Layer 8 of a small transformer language model trained on English Wikipedia (11 layers, counted from 0, width 128).
A neuron's activation on a vector x is GELU(weights . x), where the dot is the dot product.

Input weights of the MLP neurons that the questions are about. A number n stands for (n - 500) times 0.0025.
n26: 525,431,398,349,391,424,555,484,664,413,485,594,364,539,439,584,426,559,596,403,518,770,447,514,710,664,474,642,460,426,333,636,416,548,468,622,454,529,483,647,601,482,329,382,506,527,481,588,471,517,431,585,526,511,495,548,410,649,595,464,530,518,520,494,583,597,393,354,527,581,434,517,494,595,368,514,393,377,429,483,618,381,409,500,527,333,517,531,567,517,694,421,633,397,489,572,589,341,466,657,527,401,542,402,417,497,478,597,552,636,492,415,525,562,591,383,403,438,579,453,442,467,593,541,579,483,490,299
n64: 428,517,297,340,602,635,550,348,425,607,530,503,659,293,406,362,529,457,423,588,667,664,630,519,622,571,690,440,620,468,666,477,466,521,497,582,408,363,338,180,407,503,255,599,587,562,450,333,335,434,570,530,527,480,465,526,611,429,453,451,500,347,372,632,550,456,361,600,320,444,631,387,517,570,304,490,616,546,525,348,629,648,480,658,528,606,410,460,720,590,667,457,472,497,493,493,521,477,543,592,524,485,588,333,440,535,390,528,512,391,404,469,552,459,480,711,472,478,385,580,574,383,586,442,648,685,606,599
n99: 450,414,420,378,765,433,413,646,388,383,494,568,477,583,400,465,467,466,438,649,573,684,440,513,538,330,544,636,584,612,649,418,328,482,430,581,591,461,268,403,490,429,543,578,524,420,272,596,419,527,294,650,387,452,402,300,513,543,403,478,589,494,772,567,407,545,399,435,529,342,373,483,354,620,424,673,413,470,627,493,497,476,333,616,246,525,728,409,438,493,416,503,579,698,590,535,534,507,320,421,446,622,310,668,479,558,580,536,415,574,598,440,732,422,535,597,572,545,641,510,540,380,442,659,535,656,368,670
n131: 419,295,456,481,643,566,475,399,427,344,613,515,241,534,618,385,798,500,508,519,620,363,500,568,558,339,547,578,396,621,411,574,299,635,608,554,697,710,424,591,398,134,489,531,441,540,511,327,460,715,139,312,828,352,568,442,504,519,582,566,696,578,651,577,497,397,653,723,411,330,358,538,551,569,674,399,553,469,638,398,462,517,570,599,397,367,394,301,340,641,404,477,442,516,454,368,521,427,341,522,665,583,432,631,619,630,553,400,457,390,550,678,716,433,480,332,576,530,473,319,606,416,457,523,606,341,773,344
n142: 194,327,426,585,534,422,305,534,433,377,594,480,458,741,563,522,472,521,628,561,430,398,530,302,364,402,619,490,442,563,726,665,609,440,592,421,524,611,391,475,503,624,552,408,358,544,405,525,398,507,17,195,481,529,573,372,620,364,391,398,646,276,525,525,617,646,550,564,384,412,424,626,593,525,448,624,543,514,677,690,514,466,776,531,587,611,535,487,415,471,408,525,667,589,588,478,371,437,586,417,609,507,359,550,728,527,518,584,474,338,660,374,571,527,503,486,589,260,546,541,524,504,593,346,487,628,414,446
n165: 530,534,539,512,377,472,503,593,511,419,623,515,543,548,605,255,342,531,587,598,429,632,529,420,604,623,539,500,454,537,500,613,460,525,408,385,395,489,550,523,601,537,535,454,440,449,570,534,465,531,448,549,604,436,661,564,392,517,711,411,452,635,477,449,434,485,413,348,510,505,401,452,564,557,535,522,546,611,562,503,475,397,600,462,619,503,530,389,617,533,439,401,464,425,500,571,442,354,407,545,338,389,479,365,500,459,540,607,438,524,633,378,426,510,518,490,509,536,386,750,505,515,551,500,644,352,475,510
n169: 370,584,431,507,580,655,533,536,385,421,491,342,453,381,402,535,661,689,413,503,464,582,384,473,244,694,769,392,464,392,515,795,494,239,528,694,474,482,419,645,562,462,396,438,591,451,369,385,541,337,585,437,378,552,627,400,876,345,348,452,387,434,600,614,494,362,358,473,523,431,560,490,406,482,429,437,595,541,494,458,550,439,517,663,474,507,578,391,494,604,556,703,526,619,599,461,737,507,490,417,434,529,459,476,630,615,429,493,689,520,462,360,606,576,359,357,497,480,510,420,584,554,459,351,649,414,715,455
n212: 423,576,513,442,461,422,431,539,606,428,506,523,503,550,563,486,579,419,348,516,219,474,538,560,756,363,541,403,542,324,608,356,425,415,468,440,624,683,500,507,366,512,467,497,490,516,474,342,491,575,515,729,358,517,615,442,638,517,575,601,479,339,635,317,530,406,578,286,301,635,452,430,538,391,576,474,412,544,602,452,228,476,534,577,392,716,533,639,394,500,396,388,628,589,513,779,512,584,506,203,554,443,560,456,293,412,517,675,440,584,670,248,439,637,435,584,286,497,500,444,680,396,486,697,465,548,582,507
n233: 520,243,418,665,629,327,561,542,472,490,473,548,346,552,670,524,759,228,613,577,342,519,388,409,488,628,608,558,455,614,591,527,463,476,373,395,519,500,572,459,525,735,451,407,374,440,570,524,491,500,365,681,372,453,384,280,548,552,302,359,591,545,367,593,497,484,553,541,478,646,602,297,544,361,542,429,500,612,563,436,321,444,399,480,504,677,692,503,634,513,513,703,585,650,332,674,506,470,441,515,581,620,543,649,568,624,539,375,556,636,437,340,477,510,451,392,503,471,609,552,497,398,306,520,506,387,251,507
n253: 518,539,466,489,597,420,487,602,583,432,419,596,477,549,570,573,586,438,471,398,494,421,409,540,574,503,647,587,511,477,482,509,541,621,592,522,517,749,588,458,408,370,512,341,509,620,503,560,349,527,481,351,534,444,575,494,554,535,540,415,584,341,562,364,555,396,445,197,384,271,497,520,524,468,665,577,525,477,561,402,491,412,571,576,481,728,529,453,384,461,562,459,639,583,570,561,551,362,415,547,569,462,552,435,831,277,593,351,525,413,728,460,347,562,526,488,429,477,641,523,399,552,550,549,614,586,579,307
n297: 421,507,572,414,564,447,461,554,469,583,548,595,288,516,454,527,613,629,519,424,524,608,394,464,475,402,634,256,678,442,632,343,482,577,716,393,624,552,473,687,600,415,448,540,473,440,516,490,340,670,475,584,483,326,429,463,554,474,580,373,276,349,566,596,524,415,433,234,404,325,530,448,463,612,289,664,614,500,466,557,643,538,564,637,468,586,562,515,710,520,364,420,541,542,619,483,596,217,373,488,412,361,377,474,541,284,350,397,494,522,490,583,487,710,514,529,485,377,665,607,539,418,497,669,615,540,497,256
n325: 265,617,437,415,468,378,480,421,403,411,608,365,620,690,478,298,807,574,478,461,554,347,427,641,476,438,688,520,244,580,579,530,380,394,565,342,486,369,397,367,518,575,536,530,337,591,447,511,682,541,484,399,450,343,482,545,554,482,593,465,692,429,448,578,507,698,497,722,411,419,424,679,246,556,754,389,510,628,371,578,630,745,481,650,508,512,304,707,667,316,642,467,510,547,688,447,372,654,642,476,488,741,500,496,489,578,423,424,483,595,519,349,522,585,252,665,414,528,382,572,613,230,426,587,490,407,460,623
n336: 583,527,465,560,528,576,506,571,402,533,612,495,554,562,461,618,220,568,388,530,568,482,407,595,561,606,463,452,337,536,505,458,536,579,530,478,575,348,575,519,517,543,400,568,377,495,677,495,643,540,525,563,607,445,520,400,449,372,553,422,453,603,651,560,400,517,436,376,457,458,431,330,532,584,528,645,520,521,399,516,533,299,484,441,461,467,623,529,562,429,538,366,571,437,601,608,547,474,598,719,444,512,515,547,359,518,508,531,573,343,571,582,448,575,436,399,408,488,584,352,569,510,440,428,564,387,444,516
n371: 696,541,485,524,445,453,293,436,549,615,471,641,519,562,553,339,592,465,237,630,604,554,388,445,439,587,691,751,434,534,386,563,442,514,510,573,355,471,426,278,488,428,485,613,324,557,312,462,346,573,413,456,464,487,469,617,479,549,485,447,573,368,300,509,556,572,459,518,557,397,583,432,595,503,675,543,367,394,521,611,316,577,684,537,403,356,374,708,514,487,590,478,535,451,466,497,588,531,515,395,293,456,552,522,462,635,559,291,433,569,594,523,572,458,607,447,663,599,513,433,639,438,658,457,394,478,298,481
n376: 529,536,275,683,503,497,549,509,713,444,420,559,442,471,634,367,731,721,383,616,490,369,567,306,558,574,510,374,528,484,400,503,337,375,487,596,416,446,550,420,521,604,790,604,327,515,553,428,509,595,625,520,459,500,472,366,481,564,613,452,709,396,558,598,488,401,529,753,659,315,715,529,362,448,347,560,382,429,411,530,497,511,530,692,314,605,529,452,390,572,677,380,423,565,548,390,479,564,546,436,365,521,302,451,427,578,426,503,436,531,588,405,649,469,528,564,509,311,630,345,526,446,376,634,564,507,398,526
n400: 208,496,250,467,493,410,433,470,500,563,712,702,322,367,664,347,561,247,456,613,518,610,347,412,506,593,500,666,753,537,543,616,416,472,601,609,527,478,290,297,556,404,469,549,596,457,589,711,625,608,641,437,435,497,270,430,352,585,460,482,544,585,521,524,577,655,460,531,700,465,489,531,591,546,204,604,500,459,644,479,531,671,560,493,496,536,371,594,567,500,600,497,461,773,448,300,550,662,552,445,589,655,478,524,458,490,459,649,529,490,420,475,490,487,304,390,426,474,330,439,497,223,514,466,464,524,581,430
n450: 428,661,639,457,654,280,298,559,707,239,685,484,288,356,540,250,571,488,381,797,391,722,706,579,243,448,727,537,488,421,389,623,345,594,416,774,461,521,625,142,481,388,588,427,512,585,825,512,364,525,596,418,385,651,717,524,433,488,414,340,761,481,346,557,514,403,457,550,426,294,425,300,443,348,595,334,479,609,538,607,456,654,434,460,638,453,456,523,668,496,527,382,661,611,262,224,581,689,534,511,781,613,391,427,475,449,568,421,489,662,565,487,496,367,645,544,458,616,439,453,432,436,386,512,347,463,511,348
n455: 503,489,611,235,671,618,569,400,481,405,554,600,450,405,337,640,440,487,456,428,611,520,490,492,500,576,384,468,579,393,507,465,517,538,503,463,438,467,464,522,505,471,516,390,470,485,457,514,532,398,503,637,450,608,505,519,606,448,397,540,461,673,495,457,414,482,622,295,438,598,486,587,575,414,521,430,654,439,457,610,490,491,581,595,574,405,534,699,505,508,528,567,520,550,341,698,362,479,532,542,565,666,564,644,593,523,592,658,296,505,420,503,452,551,484,402,478,495,527,357,364,563,460,487,465,663,450,435
n501: 604,477,606,471,522,496,343,331,438,557,425,564,324,662,449,385,416,541,562,686,705,382,633,496,618,459,356,438,722,445,259,526,590,547,550,604,729,387,512,282,627,476,431,556,500,546,443,201,535,451,332,368,297,331,511,616,280,387,615,564,378,483,507,410,517,304,487,626,475,489,614,426,466,693,507,428,677,578,458,440,620,326,387,603,298,726,734,629,404,356,532,754,500,457,396,719,649,441,462,448,460,483,517,496,450,789,640,520,323,436,481,484,392,565,468,345,552,432,448,431,639,739,564,412,468,699,600,722

Each question shows a token from some text and the vector x that enters the MLP there. A number n stands for (n - 500) times 0.0093.

"oca": 416,415,508,475,414,648,470,457,561,323,282,397,602,481,451,444,629,483,448,503,490,350,593,578,502,523,382,551,455,630,545,542,499,414,423,423,442,538,565,453,464,594,331,548,584,523,434,491,627,534,496,522,522,718,419,446,535,580,571,607,382,480,528,502,522,526,457,422,467,452,309,462,424,393,445,493,550,491,308,341,645,564,499,489,408,457,528,480,545,540,509,460,401,444,474,445,474,593,319,515,514,618,359,454,513,641,587,583,619,610,551,468,592,845,670,592,470,515,625,482,569,580,532,477,448,437,499,396
The three highest activations, in order: n169, n325, n26

" are": 473,484,436,477,462,548,580,429,479,598,499,485,561,572,600,538,559,523,432,558,477,400,555,640,440,538,414,576,484,527,493,445,576,550,346,234,378,543,571,478,579,515,454,493,488,465,398,642,510,445,428,554,558,830,285,450,463,544,571,598,442,552,505,476,475,507,437,453,673,470,372,421,529,420,414,565,423,480,517,503,487,473,554,464,382,534,366,493,528,399,426,398,574,560,392,385,465,447,531,566,437,513,422,558,522,526,465,484,552,503,507,608,489,892,561,492,504,489,553,450,513,423,588,456,436,430,664,478
The neuron with the highest activation: n400

" feat": 454,456,511,468,438,516,483,404,532,523,446,469,494,522,365,559,647,564,421,505,514,479,651,458,517,418,377,577,328,656,487,552,463,570,470,345,412,446,484,475,532,508,458,465,489,527,541,548,483,574,407,616,554,799,401,422,513,661,585,557,402,471,605,485,580,502,364,355,524,458,432,422,429,442,478,477,568,502,512,466,673,482,503,438,410,426,452,471,637,488,491,540,490,527,434,445,529,565,458,640,491,383,436,495,513,480,541,554,606,505,581,509,381,867,641,358,396,522,541,354,597,574,594,488,486,453,398,403
The neuron with the highest activation: n26

" Co": 520,479,543,532,490,563,465,312,402,615,460,409,557,694,535,488,704,574,418,430,637,402,567,699,523,449,256,529,395,474,480,589,568,492,405,377,464,439,596,560,652,467,562,541,493,584,510,620,501,310,470,518,526,720,324,494,465,527,554,653,461,501,463,516,480,459,469,341,449,344,342,510,490,471,325,540,388,479,513,398,493,646,546,581,461,433,396,435,634,463,459,493,630,437,436,424,444,473,447,633,585,595,364,508,387,658,462,532,681,590,555,573,511,791,532,489,346,522,494,461,465,533,482,447,503,465,507,440
The neuron with the highest activation: n325

" sec": 505,502,468,459,562,562,441,225,456,619,408,508,604,580,524,468,601,507,349,419,520,408,691,530,714,521,284,463,476,596,490,457,533,506,241,368,357,485,576,385,494,590,451,477,542,572,472,559,573,511,476,499,648,761,375,414,540,607,539,675,444,516,507,500,422,431,463,469,419,300,321,474,468,595,453,513,377,458,445,412,602,599,534,557,433,505,438,424,666,533,523,505,480,369,456,421,450,556,466,607,484,570,396,470,529,551,474,487,732,469,523,576,631,794,571,469,412,533,534,453,476,545,526,471,459,479,504,523
Which neuron fires most, and how strongly? n64, at about 4

"d": 374,420,454,503,481,560,566,396,511,523,369,513,447,370,520,520,491,522,377,515,570,512,587,523,435,428,468,530,475,614,387,553,502,523,454,241,319,407,464,395,543,610,493,570,490,526,569,650,575,421,415,504,523,793,535,501,494,602,522,596,493,645,533,512,490,471,467,360,516,453,324,478,471,462,406,438,405,535,481,469,495,507,525,550,373,520,460,406,499,394,517,456,469,556,539,493,481,496,411,511,440,550,402,539,508,598,565,662,517,518,571,506,512,896,655,434,589,520,528,472,636,484,466,428,449,516,448,593
The neuron with the highest activation: n99

"go": 489,441,604,414,418,682,485,384,489,413,460,513,589,469,479,386,613,459,503,553,567,309,420,553,506,536,350,493,554,601,485,632,678,429,269,584,451,498,657,515,461,615,399,408,676,436,455,502,587,454,526,551,527,725,385,572,524,582,491,630,442,570,456,461,457,385,369,373,464,507,372,548,325,449,445,588,589,410,484,436,610,537,459,626,451,414,348,468,594,428,385,438,466,393,410,469,460,508,369,504,482,611,324,414,590,636,603,384,662,568,534,504,526,814,593,624,508,479,476,533,564,544,486,490,510,480,507,507
Which neuron fires most, and how strongly? n169, at about 2.7

" 1": 565,446,594,476,520,626,461,396,461,464,409,495,578,550,455,451,590,627,335,417,496,326,533,516,491,390,226,591,479,574,365,521,500,441,466,299,398,578,609,522,590,664,468,544,417,467,465,494,469,407,533,474,459,764,473,487,496,567,601,532,462,573,599,542,535,455,515,469,543,414,382,415,519,386,386,523,389,518,582,522,569,505,477,537,524,565,491,349,557,468,538,440,599,548,323,472,442,473,432,555,507,537,507,502,567,473,372,563,609,529,564,566,605,873,627,421,426,463,490,449,520,513,424,428,533,495,496,561
Which neuron fires most, and how strongly? n376, at about 2.4

" Put": 542,536,499,537,533,581,502,214,487,616,394,549,601,537,461,641,672,570,409,510,527,426,655,509,527,426,352,531,338,616,434,552,582,512,446,362,348,556,596,328,537,558,447,546,544,570,413,547,518,428,541,558,487,688,296,438,430,517,542,583,476,592,532,609,332,422,413,316,490,466,319,531,542,474,412,509,322,525,539,422,660,565,560,522,501,472,393,436,595,511,698,344,482,454,435,509,408,510,411,662,538,564,336,464,529,506,510,520,616,488,550,522,538,806,506,516,375,578,482,459,503,523,535,405,412,549,443,558
The two highest activations, in order: n64, n336

"ç": 521,595,706,692,524,582,566,272,447,548,585,330,610,536,545,558,598,516,520,617,553,381,399,501,525,614,447,506,509,537,526,546,488,484,294,486,572,511,585,417,493,723,517,485,623,469,427,570,593,377,331,441,535,625,390,525,423,663,578,449,435,458,523,459,541,352,452,359,451,392,431,574,421,606,424,383,487,462,497,488,504,428,492,589,469,541,252,367,566,505,487,476,579,464,387,432,269,580,423,594,439,332,322,457,349,471,460,554,667,546,594,633,548,709,688,560,619,504,409,384,561,536,476,338,613,424,493,661
Which neuron fires most, and how strongly? n165, at about 2.2

"qu": 484,592,544,562,458,420,568,356,380,559,583,556,677,429,491,553,603,580,487,499,558,459,549,636,472,409,418,467,317,668,428,537,364,457,280,389,462,545,589,495,581,734,482,382,531,539,540,594,523,384,469,511,595,520,467,427,476,510,602,602,513,685,404,496,413,524,405,357,468,464,371,691,552,593,321,541,629,415,449,580,546,532,408,353,525,523,468,411,616,447,374,432,511,280,509,476,350,498,333,567,435,558,416,323,449,472,409,525,617,656,688,552,696,724,674,473,468,514,317,547,627,541,575,431,401,366,636,556
The neuron with the highest activation: n165

" the": 604,450,438,595,523,613,454,379,422,598,389,470,619,526,497,576,527,550,449,430,540,481,646,624,521,464,385,534,513,551,507,532,451,508,462,391,415,571,567,452,549,473,369,501,487,453,462,448,572,438,486,562,426,826,352,472,379,512,513,468,472,435,525,508,503,486,518,448,427,465,440,486,557,495,407,418,370,520,492,473,514,585,510,544,437,497,504,369,556,474,478,460,577,405,479,451,385,484,441,412,412,548,362,443,576,555,561,538,682,477,511,589,561,901,707,443,517,557,475,523,569,492,534,443,435,483,420,472
The neuron with the highest activation: n371

" a": 503,394,550,423,500,601,490,439,417,548,334,478,636,463,462,578,502,605,379,436,565,513,580,510,487,481,328,555,485,433,456,524,567,480,488,259,441,505,479,439,575,525,507,561,434,558,593,579,615,503,394,449,531,872,433,465,465,552,553,451,453,539,502,449,446,524,485,470,477,408,369,402,574,477,400,443,421,467,558,481,497,580,615,536,401,522,479,347,580,479,480,437,534,567,481,418,369,502,371,445,531,596,395,558,562,566,440,551,666,477,592,444,558,857,573,450,488,494,555,488,615,573,525,410,398,529,506,511
The two highest activations, in order: n142, n455

"ction": 368,569,577,471,503,553,546,367,521,430,274,402,566,470,348,608,595,533,493,554,459,397,494,570,523,491,340,577,462,579,578,602,425,456,440,303,419,481,509,445,509,588,578,547,569,627,419,540,551,347,390,447,652,565,365,495,453,608,485,556,421,389,452,428,581,412,518,517,381,371,404,531,486,461,402,569,513,479,528,594,641,560,602,647,477,475,419,379,566,421,421,546,592,507,341,583,512,436,363,442,410,527,329,459,489,553,529,613,540,586,660,456,592,854,654,564,466,520,518,517,610,529,584,438,527,540,393,451
The neuron with the highest activation: n142

" buildings": 567,440,568,413,523,606,668,317,443,563,413,460,557,547,633,538,674,514,482,491,519,462,657,528,711,420,286,597,473,568,560,508,545,518,466,233,345,539,589,492,512,489,438,478,498,579,388,546,500,475,553,515,569,723,300,412,439,517,502,633,428,513,533,399,508,355,375,416,529,349,350,428,428,484,489,492,460,499,531,513,485,527,574,504,445,505,363,491,583,361,497,491,608,300,524,440,487,440,488,494,495,520,330,569,507,394,469,592,674,534,665,504,494,812,605,537,387,423,623,451,502,511,599,476,569,444,483,493
Which neuron fires most, and how strongly? n253, at about 3

" his": 487,528,587,543,519,579,500,470,509,479,513,515,639,527,456,518,525,606,431,511,534,397,631,537,612,509,379,637,389,572,495,552,624,468,327,339,397,508,616,386,664,628,469,505,487,560,506,535,557,463,439,536,535,812,336,410,545,501,545,509,433,403,483,525,391,474,385,490,497,493,358,556,544,623,354,409,382,370,441,465,417,595,496,541,404,512,411,450,545,482,501,538,537,425,424,490,439,598,475,314,413,472,372,449,443,506,408,469,527,524,546,594,439,827,794,497,559,519,443,547,611,506,548,380,448,487,440,556
The neuron with the highest activation: n371

" to": 469,568,513,638,436,559,426,431,522,439,469,432,478,339,348,550,595,493,324,462,492,446,510,607,555,553,376,582,499,592,412,557,539,437,425,335,428,485,577,471,603,479,510,536,509,476,429,554,627,487,396,530,504,834,258,457,511,504,484,533,422,466,546,521,477,489,509,442,563,434,362,446,569,400,466,495,451,508,465,438,532,670,560,557,418,472,471,314,674,480,485,535,586,551,539,454,487,480,506,447,427,483,427,542,479,577,504,651,655,440,473,511,404,870,528,448,519,524,530,473,593,497,497,366,567,515,394,577
The neuron with the highest activation: n169